Layer 8 of a small transformer language model trained on English Wikipedia (11 layers, counted from 0, width 96).
A neuron's activation on a vector x is SiLU(gate . x) times (in . x), where the dot is the dot product.

Input weights of the MLP neurons that the questions are about. A number n stands for n times 0.0022.
n62 gate: 203 93 92 -132 65 139 -157 10 -114 61 73 -74 23 99 7 44 7 46 -64 62 -52 -89 -93 -190 -57 -119 -75 -215 -92 84 102 -13 47 16 80 126 -145 -57 60 3 -30 -33 -93 66 52 -62 -100 247 -99 26 263 293 -76 -26 -72 128 16 134 16 226 36 83 -163 41 -20 -57 -141 -13 -32 -118 127 -24 -186 -136 94 7 -154 -154 -40 -167 104 -237 -27 29 29 -190 -120 -50 26 59 -62 -37 101 99 61 196
n103 gate: 108 -38 -71 -83 -52 68 -95 -7 201 -51 11 -381 252 139 -231 -74 266 26 135 -26 -59 -49 197 -7 -111 -8 -19 -30 -199 11 -102 -23 46 108 -38 -30 -106 -35 244 -69 41 -34 61 -22 204 -41 26 -120 -102 51 11 -143 -91 135 -45 -15 7 48 -4 -383 -23 34 -38 151 4 -139 -180 -81 244 -45 45 65 -193 63 42 -73 80 -354 -8 30 53 225 -19 -100 56 153 110 -147 22 56 -165 85 278 -23 61 -45
n112 gate: 61 101 11 42 -129 -58 41 -164 -329 141 -54 -12 142 -15 -129 -48 95 -57 12 76 140 -72 294 -83 12 204 122 161 -126 120 -115 -69 70 -110 54 -30 -92 -75 -400 -190 242 -162 12 -114 -117 -68 242 -184 65 112 -103 322 0 -46 57 145 147 137 -23 -16 -50 107 19 98 -124 -90 -183 -51 -139 -247 68 4 100 98 8 102 -66 152 59 -213 23 217 -67 -30 0 -4 108 38 -53 46 61 -67 219 -96 -47 -80
n117 gate: 67 53 114 -12 189 -99 45 144 168 -141 9 -94 -53 114 -28 -89 49 -40 -16 28 -40 196 -81 64 125 -62 73 31 -15 18 -111 102 141 61 -13 -76 135 -32 -69 131 28 0 -47 80 -52 149 -123 -191 -124 45 -55 -60 -106 -96 -104 -138 85 -86 9 67 -176 151 -16 222 66 6 86 202 155 -15 73 170 19 -76 308 -3 135 64 13 -118 34 50 13 3 36 -3 112 124 -6 64 -215 -164 149 -37 85 -55
n140 gate: 53 -46 -53 -294 -30 -23 30 167 -158 41 -19 -77 65 -30 87 -87 -87 -117 -51 141 -188 -121 -46 42 27 -11 193 57 -46 -45 0 73 140 15 -54 11 40 78 73 -62 -38 12 100 -121 -38 -4 130 -126 96 -228 274 -223 -61 -76 68 -15 120 -155 -4 75 -310 156 42 -110 -35 -238 -38 93 -460 -208 38 -144 146 60 -218 -93 -162 8 -43 254 -93 267 113 109 -19 163 -42 73 86 83 171 -101 -45 -168 -78 0
n216 gate: 145 135 136 29 116 29 -68 -101 135 96 77 283 -92 -114 174 -99 51 -35 56 -41 -238 60 -74 13 -35 26 52 83 -305 -90 105 93 -23 44 -71 19 -183 94 113 90 -96 -228 16 -139 -6 -116 -59 76 -32 112 -51 22 119 -25 41 -95 37 3 54 -149 153 -60 -10 114 -119 -49 104 -3 -94 50 -166 120 183 -169 -32 19 -16 73 75 -116 3 -52 159 78 122 -70 19 191 25 123 54 169 100 -79 -16 -85
n272 gate: -152 -159 12 4 -12 249 8 -115 -192 -265 -75 38 79 4 -82 -34 -74 250 17 62 53 90 -242 -147 38 -149 -124 -220 -54 -182 12 -29 -17 -4 -159 158 173 -267 -235 126 -25 -83 79 70 -265 -12 -4 12 -116 134 -45 77 192 124 192 -45 215 62 152 138 58 12 129 115 -59 -229 78 -68 -321 78 49 -46 -200 4 232 -97 -109 25 13 167 -256 -147 -114 69 322 21 -8 158 -85 0 -140 -21 45 -202 34 -295
n278 gate: 125 -96 95 -137 0 222 55 -30 136 33 119 -77 69 -68 53 -126 209 0 110 140 38 53 50 -4 73 -329 59 -126 -156 -157 53 -80 -77 53 -23 -11 -20 -105 85 135 84 -204 -4 -34 -375 -154 -78 -103 206 0 175 160 146 -156 128 -239 -75 -128 49 -44 118 103 -27 -31 -73 -12 -64 -136 15 -223 -282 -112 84 26 -16 82 85 98 -58 181 -228 -15 -226 124 -64 30 126 -187 195 -117 -148 -129 -135 -95 -35 -155
n286 gate: 72 89 35 136 -84 63 -43 -151 34 -107 -35 61 63 -97 172 -82 -104 -38 136 -179 125 -163 207 -56 -64 -212 -173 108 -22 62 54 51 -270 -65 -32 50 106 -55 -16 48 -130 19 64 -110 62 31 -3 -25 133 225 104 142 3 114 -134 123 -121 66 101 39 57 57 -63 -36 29 -49 -6 184 146 -53 -53 -74 169 -84 -32 -109 64 -144 42 -131 -106 179 -42 -34 -127 69 -32 -28 84 25 -233 81 -171 113 58 109
n326 gate: 119 -23 -58 -154 -145 -81 45 134 53 -22 -66 101 -15 -127 8 -108 61 27 -24 134 87 27 -86 -157 27 73 -28 81 -46 26 -362 12 -192 -160 -293 -182 -72 0 4 -35 -255 70 -82 -92 -152 129 -19 301 46 41 -134 -154 31 185 114 -184 -8 84 0 -36 0 62 -120 63 133 -95 61 -205 91 65 -46 -24 39 80 173 -145 -133 283 -94 183 -66 -70 71 -190 46 -4 -47 85 -341 -322 -88 47 19 85 -59 -290
n358 gate: 95 -33 128 0 -91 4 -118 -183 -196 104 141 82 -221 -77 -183 137 -84 -77 45 -238 -240 73 63 -55 183 -78 -144 41 143 -36 -18 -11 123 47 105 206 -88 23 -186 97 -48 -22 59 168 -40 29 89 29 -162 79 176 140 -22 0 7 -11 202 -117 125 61 96 7 -89 231 63 4 121 -406 -11 -95 -69 -71 -115 40 98 -49 183 -102 11 204 -97 -34 -109 -170 72 -33 -107 299 65 91 29 -38 36 176 -135 -164
n364 gate: 133 72 205 -365 -41 -55 0 -104 -128 -53 59 -140 -126 -29 -108 0 17 141 125 155 45 -46 -118 50 -170 17 -35 -160 46 25 138 -101 205 99 64 49 140 -283 -144 -123 185 -42 -13 -38 -149 99 20 -172 -46 156 -226 -12 -122 55 145 130 95 58 -58 -475 -13 273 -194 -215 76 -421 -113 -304 4 -50 91 154 68 -91 197 235 9 -46 60 -63 115 -34 -185 29 25 171 148 -34 -186 92 -54 -133 128 54 -51 -108
n62 in: 24 -46 142 -35 -206 -108 7 24 38 -34 -129 11 -237 83 -155 90 163 0 -43 -10 -117 135 -81 -238 -11 -59 -29 164 -38 -10 125 119 248 21 141 -14 -131 89 120 -95 248 -46 -130 201 137 41 -98 17 -10 -17 -45 109 -151 49 14 111 -61 34 87 213 -42 -80 -31 25 -243 157 201 -7 -143 -217 -58 -202 109 -151 28 -25 39 52 -64 -295 180 11 142 7 41 21 -241 3 72 -121 3 57 93 -83 14 -72
n103 in: -106 -225 -152 29 -211 -33 240 8 -73 144 124 -175 -50 -185 -45 -102 -139 98 93 94 16 -131 8 -167 196 -149 119 -50 -99 -16 -62 -174 -159 305 38 57 254 -177 -246 446 8 29 -96 -86 57 247 -256 -41 62 -105 0 16 -183 91 28 -176 -44 -65 53 0 83 -157 -50 135 221 59 53 -50 -109 -155 -102 96 -8 113 -227 -55 104 -139 21 -33 33 350 13 93 -251 0 62 78 -32 -20 111 215 73 -111 67 -126
n112 in: 149 -85 -150 7 43 18 238 91 -184 25 151 -41 22 47 -69 8 29 -163 -86 55 130 73 -203 -116 -197 -33 75 15 -4 115 209 -125 -78 -238 -137 7 -11 -60 -56 -44 352 122 -26 29 -25 -94 -18 -11 44 -140 -131 157 44 -212 134 33 -29 0 102 -156 -66 183 -110 -98 -382 -120 131 -60 0 -101 -188 -15 11 223 56 41 45 -51 -52 -162 -44 4 154 83 97 -4 184 -176 -162 156 55 -161 169 -102 -19 47
n117 in: -92 41 103 -30 22 215 -143 -227 124 -97 -160 97 137 -268 81 -118 140 88 80 48 -182 -15 -60 33 101 4 34 -89 0 18 163 -111 -150 -77 -142 -29 -201 68 26 52 -185 15 -119 -169 211 -120 4 -140 -56 0 -125 69 234 59 223 -133 163 -59 -26 100 4 15 -41 -159 34 -129 -169 -143 225 208 -124 68 130 109 113 4 37 -84 219 41 -79 -299 57 -4 -44 -26 -26 -7 -73 140 136 159 47 240 -8 183
n140 in: -21 -17 9 39 8 -176 361 -272 -127 91 164 78 -26 -21 255 -151 21 123 127 196 177 38 203 34 143 -60 -282 56 -13 306 120 9 -87 0 -165 109 49 -74 26 -56 112 142 -99 213 34 139 42 -34 -21 54 -17 -159 -129 -283 -220 230 59 -51 158 40 202 -176 -103 -4 -169 272 153 39 67 301 -207 -109 -65 93 96 -74 96 -255 -183 -17 -61 22 -136 295 -122 106 -288 -82 -59 -4 -205 -44 30 -9 -66 -8
n216 in: -121 -97 195 -114 -95 70 57 -18 193 68 104 93 18 -40 -44 -53 -95 77 -79 -73 105 103 -48 -33 52 -22 213 30 29 166 129 -63 94 11 116 -127 -212 230 -41 250 -59 126 182 150 181 101 14 -44 67 43 184 -29 126 52 44 103 -25 62 51 -130 -37 66 22 -394 -19 -57 -88 -34 257 -47 73 79 30 -355 68 233 52 139 -214 89 -101 157 219 91 94 -161 -85 148 11 -18 92 30 -138 -132 132 69
n272 in: -34 172 -161 -47 17 -68 214 114 -227 194 -167 -69 64 -13 63 -167 140 63 -175 21 38 -30 47 -13 30 -175 -241 -136 68 92 -68 -77 -143 143 39 296 111 426 -116 108 -170 13 51 -4 54 -92 25 115 -128 -195 80 -46 120 -153 -8 -330 -309 -13 119 -102 -77 -34 77 -26 258 192 51 139 13 -42 29 134 223 -63 -130 -152 280 -46 134 4 207 207 -217 -167 176 199 304 -111 -109 -30 -30 35 46 153 52 55
n278 in: 16 -28 -40 -91 -141 16 -169 280 -31 -142 -48 12 -262 -12 75 -78 182 -181 -81 103 258 -130 80 -90 32 171 163 135 -20 -54 -266 20 -20 -78 -84 -245 -190 101 177 -173 -60 -52 164 154 113 144 -27 -202 -52 0 83 97 188 175 -110 71 43 106 -130 198 119 -83 199 -45 48 24 296 73 -206 204 -74 -28 -84 -35 -93 -36 -265 197 -105 60 -24 124 183 35 -51 55 20 -195 125 4 -43 -77 16 -305 -134 -39
n286 in: -133 -35 -48 -141 7 -165 17 0 -91 -107 -45 69 -21 61 17 -7 68 20 292 113 24 -188 -7 -44 139 -169 110 -189 -123 -97 21 -124 -45 95 28 98 222 -186 -90 -181 -148 145 -48 -31 -14 -162 13 58 -65 87 164 -141 -207 75 146 65 -91 133 -116 -125 -107 -93 76 0 -104 -126 -31 140 3 115 91 -73 73 67 -122 -31 -24 -133 28 -128 3 -10 -144 165 138 31 252 107 -206 78 -120 32 -142 -264 -25 -146
n326 in: -198 210 -171 -45 -101 0 95 -263 -64 83 152 45 16 -105 125 -114 134 -93 134 292 -197 138 -33 -44 -149 278 0 -188 90 128 -151 -4 0 -76 -8 -188 47 -108 -12 -231 65 304 -95 -207 120 -152 16 114 -135 -112 32 -24 -209 -65 129 -158 104 -89 -130 -195 -212 86 -86 130 78 113 28 -21 -52 -69 173 83 140 -36 -133 -29 -83 49 96 49 70 239 217 -289 120 97 20 -12 -124 -158 -142 -146 -52 -273 -154 129
n358 in: -27 193 19 0 158 8 95 -155 12 -201 67 -146 141 86 66 198 -109 -105 8 -101 27 -136 -158 8 293 74 -81 -51 86 -54 -180 -173 40 4 210 -54 -4 -92 59 289 -16 110 -59 93 -135 -119 -34 12 -153 107 -214 76 134 63 178 -288 12 -167 -12 211 12 -94 35 173 -146 -256 136 -56 61 128 -247 -111 -173 96 72 255 56 70 -160 47 95 139 36 19 -50 -323 102 -16 38 62 117 196 108 -16 232 -23
n364 in: 126 177 -88 -219 -165 119 200 -92 30 243 234 -31 149 227 57 86 -118 39 -135 -52 -190 179 -102 -48 -76 -194 -172 -185 35 288 -316 18 -357 -130 85 -26 -124 81 -115 -31 -62 -71 142 -52 -181 39 38 -281 -75 -236 -52 159 18 -88 17 -136 138 -39 57 246 -356 -215 -185 140 98 31 205 -63 129 -152 22 -58 35 125 63 94 -111 -205 27 -226 -31 40 -85 -134 151 -52 84 158 47 57 -13 13 121 -13 -130 -365

Each question shows a token from some text and the vector x that enters the MLP there. A number n stands for n times 0.0093.

"t": -92 -208 68 -196 94 -7 22 -121 68 138 -52 43 96 -6 91 59 -39 -25 8 99 43 -122 4 -82 -16 40 9 113 186 192 -53 120 -63 143 66 168 -11 -35 -8 -68 20 35 -30 -273 82 147 42 85 32 75 -72 -86 62 44 127 88 -40 -7 -73 87 -124 116 15 -356 -2 -83 -92 -45 -19 -7 26 -1 -119 141 34 -162 46 97 214 -74 87 -70 50 -18 -11 245 30 1 5 102 83 -238 118 -17 172 2
The most active neuron and its activation: n112, at about 3.2

"ent": 91 -130 -49 -77 143 -105 18 -85 -71 58 30 -3 -46 14 -98 -140 -24 89 -42 -3 222 -112 -75 9 174 -61 -83 20 22 -116 -240 4 -2 -71 210 26 -57 159 105 -139 -29 -40 71 -243 135 -44 45 -2 92 -33 -23 -116 -3 15 115 66 109 36 -68 76 34 57 10 46 -35 281 -89 146 22 75 -128 -37 -32 186 -36 42 26 49 174 -186 -64 141 107 11 75 126 16 94 65 271 -33 -86 -8 36 22 145
The three highest activations, in order: n140, n286, n112

",": -145 17 1 43 76 -37 -57 74 67 81 -262 -130 -61 -103 -6 146 50 -4 -22 -15 -10 -142 -208 9 177 -32 -196 -74 -70 14 1 -87 -186 -62 125 28 -129 -83 -16 -114 213 -34 -62 -179 -13 -29 -37 -107 66 101 -99 95 -86 102 3 12 -104 -57 -65 72 175 -160 78 223 84 75 -49 -38 77 -80 -145 -27 -41 18 14 82 55 63 142 249 19 124 62 -121 -45 106 9 -17 102 222 -89 10 -78 -90 114 -15
The three highest activations, in order: n103, n358, n278

" |\n": 20 -121 -152 89 -21 -70 -71 181 50 43 -138 44 -76 48 -19 66 78 63 155 -90 36 -85 -123 86 174 71 -45 52 -25 -74 6 1 -186 102 -14 178 -45 -146 13 -56 106 58 -48 -112 71 189 -72 84 163 16 194 34 -48 58 87 -118 118 -133 -24 226 -4 -75 5 260 104 -63 90 13 89 30 66 136 180 121 -39 53 62 5 110 177 20 -165 66 147 -153 -8 52 -69 35 141 -51 -159 80 88 74 35
Which neuron lights up most? n117

"b": 14 -164 -116 25 104 -67 -41 -157 -205 97 94 -119 -64 88 93 112 -8 30 61 168 44 -56 -131 10 79 -188 -189 -84 39 -11 31 188 -25 63 40 -78 -41 146 -36 -118 173 4 -50 -160 110 -36 131 -179 -17 -114 59 -27 107 74 60 -210 18 -62 154 -72 -125 -125 -25 -65 -46 -107 -5 14 -140 -21 -126 -124 134 224 21 -57 149 -27 -8 171 -89 61 -14 -5 68 18 -143 -126 -43 -18 55 68 127 -43 195 -36
The most active neuron and its activation: n140, at about 21

"on": 30 -89 -162 230 29 4 -41 -126 -244 73 58 46 -26 -59 -110 162 -220 123 142 194 167 -125 96 -81 96 16 -40 -56 -132 25 55 80 -94 -68 153 120 -47 40 78 25 88 115 -179 4 101 -39 208 -40 23 -118 112 -291 158 171 96 -22 4 -219 -65 128 -83 31 3 -132 128 -36 -62 -46 55 -2 -67 -99 58 61 84 80 62 24 157 75 9 19 37 -65 44 39 -25 95 14 -21 21 -15 68 -56 145 -68
The three highest activations, in order: n358, n140, n272

"ical": 53 -72 9 23 108 -200 -91 -203 23 93 19 -25 -270 -87 127 -51 -94 87 129 -70 -121 -203 -23 131 59 28 -109 25 -75 -184 -125 103 28 91 189 -1 20 20 -70 -51 -125 46 -5 -20 -9 -28 -148 -220 50 -25 14 -1 -24 69 -39 -36 60 24 -53 248 -99 -83 6 74 -53 211 -115 -13 -30 8 -141 6 141 12 25 210 -19 47 134 -93 -266 -111 190 97 -19 -85 -8 -12 64 -87 -28 109 53 -84 71 9
Which neuron lights up most? n358

"in": -88 -25 125 29 14 -66 67 11 -160 105 -80 -24 72 -43 -50 81 -77 68 4 -27 -38 -96 -64 -54 76 -39 -297 16 -137 87 -7 108 -309 24 119 -28 -9 -110 -92 -74 246 -5 58 -5 12 35 -60 -51 -27 -52 28 151 138 109 -94 164 65 -15 6 60 -122 -152 -37 -163 -98 221 -77 -50 132 -2 -108 142 6 -44 -72 -6 -30 -23 173 -136 112 106 121 1 -126 -209 118 77 74 -125 74 -142 10 -62 81 -77
Which neuron lights up most? n112

"gan": 145 -214 -91 129 -10 -219 -56 -117 73 -110 14 41 -129 -159 16 -56 -138 42 37 -125 28 -57 9 3 34 52 -81 5 -153 -47 51 442 4 2 102 -83 -157 -19 66 41 98 -5 77 3 170 70 -71 -77 130 -40 114 15 -44 150 -56 -25 -39 140 -150 182 -102 39 2 39 -150 217 -2 -10 17 -64 -51 115 -67 111 57 162 1 -43 -40 52 -127 -100 30 -4 -6 -173 127 -10 27 63 -65 -28 73 22 27 -154
The most active neuron and its activation: n272, at about 1.8

"M": -177 -12 40 39 6 73 78 -185 56 -76 35 -23 -104 -139 111 -86 39 137 -37 -246 -63 -164 -138 -113 43 -12 -56 45 -82 98 -206 -111 -73 -89 -17 46 -65 -43 -36 -63 191 -70 -124 -150 91 118 101 25 38 -59 128 6 103 80 -31 -121 -51 -48 -66 166 -9 -16 27 -90 -228 -20 131 56 52 -29 -106 48 -15 130 -104 -243 102 173 -47 35 158 -35 -143 -63 25 -47 210 -20 132 75 -136 -61 -81 134 105 0
The three highest activations, in order: n278, n272, n358

" b": -159 -31 121 -147 26 -92 177 -154 -34 -49 49 48 42 -20 30 -71 -33 54 7 -30 6 -31 -105 158 -100 98 -165 -198 -60 21 -3 30 -268 -130 53 67 -156 42 -237 -93 99 48 57 -53 165 98 118 -123 2 24 62 -90 18 94 82 96 -157 60 -4 30 116 -58 100 -21 -17 50 75 79 -107 -28 -25 156 50 8 21 4 1 126 208 126 -52 -158 -111 29 166 -30 125 -146 -66 -64 128 34 95 169 -26 -192
The most active neuron and its activation: n272, at about 20

"ost": 88 -40 25 56 -179 2 155 -135 -149 -224 44 5 -63 -17 -47 -96 -211 -37 12 63 71 -225 -35 113 83 53 -185 2 -74 -95 -190 140 -198 -5 171 154 -109 -122 23 -35 34 6 -184 62 74 64 -107 -140 24 -91 17 -53 61 80 5 28 -75 -179 -68 -52 -22 5 -99 -151 19 188 170 154 78 87 74 -27 -52 139 -61 186 67 -34 90 -123 113 -132 93 57 45 17 63 -5 12 -38 -102 -31 119 91 38 120
The three highest activations, in order: n286, n216, n364

"s": 93 -69 94 -200 -16 -98 123 151 133 -96 51 165 20 -56 111 -64 -89 84 -159 91 -271 -24 -227 -181 74 -70 -66 -48 -119 363 -100 119 -107 126 60 35 -110 41 -32 -183 -123 28 51 -93 49 97 139 -2 61 -131 3 57 63 72 -75 -103 82 -171 -49 -115 -133 -35 -14 20 -80 76 120 0 156 13 14 -3 -238 -58 35 -3 -114 30 36 -59 35 -39 74 -43 -1 17 -58 18 8 -21 -66 -15 0 -10 146 125
Which two neurons fire most, strongest first? n326, n216

"S": 22 27 146 -237 -65 -169 32 -98 65 -75 53 -39 -111 -116 -2 13 -124 150 40 -81 -89 88 -167 6 124 -88 -21 -74 -12 83 -64 111 -65 -45 -17 -36 -128 -22 47 -201 -51 91 -229 -100 37 203 84 15 86 -115 -26 -6 22 85 61 -173 -28 -62 -68 57 -86 58 -112 38 -191 117 105 175 107 10 -1 103 -215 211 117 -256 -1 46 -38 -31 82 -124 127 -6 44 3 -102 -33 0 61 -18 -37 104 -96 83 1
Which neuron lights up most? n326

"ed": 71 -155 -15 150 10 -116 -84 -91 98 -16 -107 -68 -25 -12 190 3 -131 -51 78 -61 77 26 -63 85 -100 -56 -77 104 -174 -104 -93 102 -68 18 127 -63 -102 79 -49 -31 -44 -184 49 -98 166 -170 -22 -34 167 57 -43 -78 -23 99 40 48 -97 -16 -80 52 143 -296 29 111 -6 356 -52 -79 87 83 -108 -15 88 -19 26 76 16 118 152 173 31 -12 170 42 -9 4 -53 -159 118 -71 -85 -10 -41 42 191 11
Which neuron lights up most? n278

" is": 97 -157 36 -134 -127 -47 96 18 12 215 32 -43 49 -121 31 -155 -151 4 -85 -11 -75 14 14 234 -31 67 -107 -88 -93 74 40 150 -356 47 133 -147 -66 -150 -38 -114 96 92 -31 -141 134 166 34 -53 74 6 59 -156 20 87 -150 95 5 -27 33 148 -21 -53 -100 -11 110 174 99 -38 102 104 21 88 109 -134 40 -88 -159 5 68 -21 26 -40 -39 -45 -103 -69 23 -25 213 -59 -148 -97 22 50 -52 -75
The most active neuron and its activation: n326, at about 4.2

"ran": 154 111 -53 -112 -29 -176 95 5 141 89 -82 -55 152 15 60 168 163 175 27 -13 -196 12 86 -42 135 -75 -7 -14 -62 -44 90 -1 36 78 73 67 14 220 -194 100 37 211 -16 -77 -31 129 23 -35 133 -121 203 -142 124 32 -89 78 172 -12 -93 160 -150 57 -42 60 -182 77 94 11 85 -35 86 -27 -112 117 -130 -170 -4 167 156 164 12 -88 -2 123 93 44 96 -51 -27 38 27 1 -10 14 27 -43
The most active neuron and its activation: n140, at about 2.6

" and": -104 -285 32 84 6 -60 -87 -44 37 -11 -207 -218 -46 -127 -53 66 -174 95 136 -73 53 -150 -43 111 86 -29 -121 57 -21 -70 -54 -43 -117 41 217 -78 65 40 -57 -119 95 -149 39 -61 21 64 113 -31 132 26 66 25 -65 171 -40 -25 4 -33 -80 -28 89 -77 54 101 77 357 -112 -118 147 -131 -90 18 42 70 -60 18 103 48 69 132 -20 69 157 -41 -36 138 34 -118 36 6 -34 -35 -124 66 15 33
Which neuron lights up most? n103

" S": -220 9 110 -157 -107 -134 162 6 -18 -60 14 60 -80 50 178 32 7 163 33 -241 -63 61 -89 -82 13 -26 -64 -20 -100 262 119 -37 -116 182 50 43 -161 -49 40 -38 -60 58 -71 -17 73 186 -86 2 94 -84 113 -32 57 102 157 -79 -109 -212 -180 110 243 -80 21 -20 -93 89 -54 176 103 -103 -147 55 -33 -48 97 -91 183 0 100 90 23 -60 -25 -82 101 104 -16 -2 -103 9 -47 -88 11 22 83 -58
The most active neuron and its activation: n216, at about 1.7

" an": -51 14 147 50 73 -176 89 -309 11 49 -182 93 132 -134 -26 74 -34 24 -34 74 -45 -142 -67 119 4 -79 -93 2 -136 -56 -21 32 -223 1 133 56 22 -248 -83 -62 105 63 41 5 124 -46 -4 -39 -79 -88 111 37 61 307 -29 13 -7 103 -185 162 33 -35 -25 35 120 97 -198 49 14 10 45 -63 -178 -18 -15 35 -111 95 84 61 -90 87 -16 -31 -11 96 -20 -78 36 -113 -56 -98 -149 -124 115 -83
The most active neuron and its activation: n286, at about 12

" w": -144 36 -93 54 37 -28 30 -11 47 -16 -165 -52 -142 41 28 120 -51 -24 60 -137 -12 -47 -158 121 94 3 -115 -134 -102 -37 20 -179 -74 134 195 49 -148 -156 129 -102 -24 -7 187 -116 105 -66 86 -41 64 77 39 90 177 89 48 -18 -25 -96 -78 61 219 -291 165 22 46 171 90 -109 -71 69 12 113 89 43 -22 160 31 166 39 291 48 20 -32 -74 34 83 -16 -73 45 17 22 -35 8 26 128 -58
Which neuron lights up most? n358

" M": -167 43 135 -268 66 -54 149 -133 32 50 -27 85 -65 -14 182 -7 -87 135 -51 -341 86 -87 -129 33 -37 -48 -13 49 -169 101 -77 16 -146 -12 180 40 -35 -122 -128 1 51 -42 -45 -67 63 43 19 -34 138 -4 76 78 -20 30 -81 -91 -82 -9 -188 73 31 -20 118 -138 -128 -25 143 24 44 -53 -77 29 -50 97 -3 -112 6 74 24 -30 189 -175 -86 -55 130 0 191 68 39 120 -108 -30 -67 171 95 14
The three highest activations, in order: n286, n364, n326

" r": -70 -111 -107 44 85 -63 65 -60 -120 -11 83 -65 -172 74 59 -17 -32 15 93 -54 23 -75 -170 87 83 -46 -59 -92 -41 -59 167 -38 -257 -57 46 67 -103 -70 91 -244 223 111 24 -116 188 165 -12 -36 206 7 85 35 199 -29 -112 1 -31 53 -79 -43 206 59 137 43 -20 181 54 121 -29 -8 72 193 -36 -18 40 -2 -2 -61 -12 23 -54 42 28 261 5 36 50 -32 108 -136 -58 -193 -88 -47 76 -7
The most active neuron and its activation: n278, at about 4.9

" the": -129 -41 185 4 95 -128 -19 -177 55 -24 -329 -74 -80 -80 8 137 115 -11 -8 17 37 -109 -229 7 171 -30 -87 -51 -96 -117 11 57 -167 -108 132 -37 -20 -163 -133 -68 105 89 58 12 60 -30 -60 0 67 -17 -34 -69 -39 185 -29 80 -63 -261 -101 30 -30 -46 57 9 152 164 -104 -71 27 -141 45 47 -137 51 -74 49 21 150 -39 57 20 16 0 33 -28 70 -62 -43 40 179 0 107 -168 -100 167 -12
The three highest activations, in order: n112, n364, n140

"0": -2 -28 -97 -31 124 -11 35 -145 -202 173 -113 -82 11 61 143 102 168 161 -53 -4 78 -147 15 149 113 -164 -31 -27 1 112 -167 45 -46 -31 41 -10 -156 55 123 -20 127 -197 2 -149 45 -96 166 245 55 -112 -168 -94 -28 -17 3 105 108 32 16 42 65 -40 74 123 203 22 85 75 140 14 -26 -39 100 203 -78 -86 73 53 14 53 128 -129 84 -14 180 -150 96 -100 -104 9 204 -60 -42 -3 -72 -57
The most active neuron and its activation: n326, at about 1.3

"10": 62 -87 -19 19 -40 -115 61 -99 161 106 -139 69 -48 43 64 175 152 75 -91 -26 -9 -48 18 75 17 -8 -168 -182 -59 43 -139 28 -4 180 -27 39 -188 62 107 111 70 -60 -72 -43 137 -46 -112 148 70 -27 69 -46 137 -11 120 35 -3 -28 -164 302 -86 -131 120 187 -113 25 81 202 53 -12 123 69 50 67 -30 -130 65 -38 -47 -147 -54 -156 2 31 66 -125 225 86 -3 58 82 43 52 104 -113 -89
Which neuron lights up most? n62

" ": -108 -23 -105 97 -53 -111 -7 -11 116 12 -135 -32 -94 34 74 342 83 243 -33 11 -66 -38 -72 3 -45 144 -76 24 80 -12 39 -102 -34 34 36 12 -115 -24 37 69 31 7 11 -156 171 -14 -14 25 -50 -58 38 64 91 104 -45 205 -4 -38 -182 251 -110 -117 121 13 22 -48 173 234 151 -70 -15 3 -15 28 -52 -226 -62 -63 -88 -78 -76 -120 23 104 96 -140 93 71 -116 127 40 56 18 124 -26 25
The most active neuron and its activation: n62, at about 4.6

"om": 65 -129 104 40 -110 -63 -25 17 104 -153 -152 59 -109 -14 -71 54 -4 -4 -16 -148 7 -29 -29 171 106 -5 -142 9 40 0 -71 100 -30 137 211 -76 -89 -62 -129 -143 51 -85 35 -109 -12 74 52 -250 136 55 6 55 -120 88 132 -12 -28 20 16 -162 -7 -114 -24 101 283 301 -43 1 29 71 -19 74 42 57 -15 -50 27 123 45 144 158 -79 131 -112 -90 58 61 -49 -56 -26 -100 -141 -172 23 20 67
Which neuron lights up most? n112

" in": -114 26 34 39 152 -91 -28 31 89 144 -159 -209 -3 -102 36 189 42 95 127 18 -3 -104 -90 -17 55 -26 -209 19 -113 179 -75 179 -275 -100 167 103 -17 -137 5 -51 223 25 -14 -30 52 -19 7 -5 74 39 -137 71 72 57 59 151 126 -102 -122 -55 52 -98 -30 -55 115 -58 -105 -41 139 -42 -80 101 -57 46 -26 108 10 142 108 81 76 303 73 -105 -154 -63 3 -34 88 -145 9 -53 -39 23 129 -7
The most active neuron and its activation: n103, at about 7.2

"1": -39 -74 65 -117 43 -69 72 -66 162 128 48 -110 34 -69 49 229 62 148 -125 -98 153 -2 24 164 77 -88 -117 -84 -214 14 84 108 95 -28 76 -103 -159 -98 -62 -143 -65 -225 48 -46 0 100 -175 -68 81 -116 -37 -169 -32 58 -13 104 13 -19 -46 -57 33 9 15 9 84 74 158 32 -80 -109 25 0 123 236 119 95 102 -100 -26 12 80 -127 2 -90 157 50 3 7 14 10 258 -18 -24 -61 102 -280
The most active neuron and its activation: n364, at about 17

" s": -173 -52 72 -39 -80 -226 193 -87 9 -167 18 91 -121 84 70 -135 -126 38 18 -9 -77 9 49 124 21 19 30 -69 -37 135 -8 -35 -163 134 55 66 -301 -79 -5 -107 45 212 26 112 150 88 25 -21 59 -46 180 52 170 -16 26 20 -81 -200 -65 136 50 -4 74 -4 98 142 -79 107 53 -50 -117 203 -24 46 81 -89 49 120 55 103 141 -132 -101 29 10 -45 88 -77 1 -139 91 -159 5 57 -7 -17
Which neuron lights up most? n117

"ld": -52 2 -131 -17 -14 -149 -97 -114 -12 21 -115 -59 -37 73 115 23 -115 -101 5 -88 6 71 -252 98 67 -40 -199 29 -84 9 -190 -20 -70 -136 201 121 -90 21 -22 -82 -82 -191 0 -45 65 -24 -67 -41 220 102 58 -85 90 110 5 -130 -11 30 -92 122 110 -202 -13 141 5 229 3 -123 63 -4 0 -112 27 -55 -46 23 -12 113 124 231 84 -120 140 -106 -51 67 -45 -125 133 21 18 100 79 16 125 -94
Which neuron lights up most? n358

"19": 163 -8 -67 -178 20 -190 47 -312 71 193 97 -38 -8 -98 139 77 26 -32 -4 -131 45 51 74 71 -90 -84 -189 -110 -311 -33 -1 98 28 -71 154 52 -193 -83 -75 -110 -39 -157 -95 56 95 75 -174 118 101 -58 -21 39 37 -34 15 184 19 -50 -31 -138 -137 27 53 86 42 -34 53 87 -31 20 -46 46 88 117 35 8 47 -43 105 101 11 -13 -76 -46 112 -158 43 4 34 73 138 -68 -31 -48 127 -212
Which neuron lights up most? n364

"er": 6 -30 -129 88 106 -19 -25 -28 -1 103 -154 72 -260 23 15 183 -139 82 65 165 41 -80 -184 9 47 -38 -144 110 -59 -133 77 -90 -56 8 214 -49 -65 98 -90 -36 -37 -179 -105 -81 173 137 39 -25 56 17 -22 -58 42 237 40 -96 -51 -121 -2 198 62 9 -49 46 -50 252 84 33 1 -111 -136 -75 55 170 119 195 17 13 75 -112 54 -141 97 -35 78 -26 -52 -55 -193 62 -21 36 -4 82 24 9
Which neuron lights up most? n358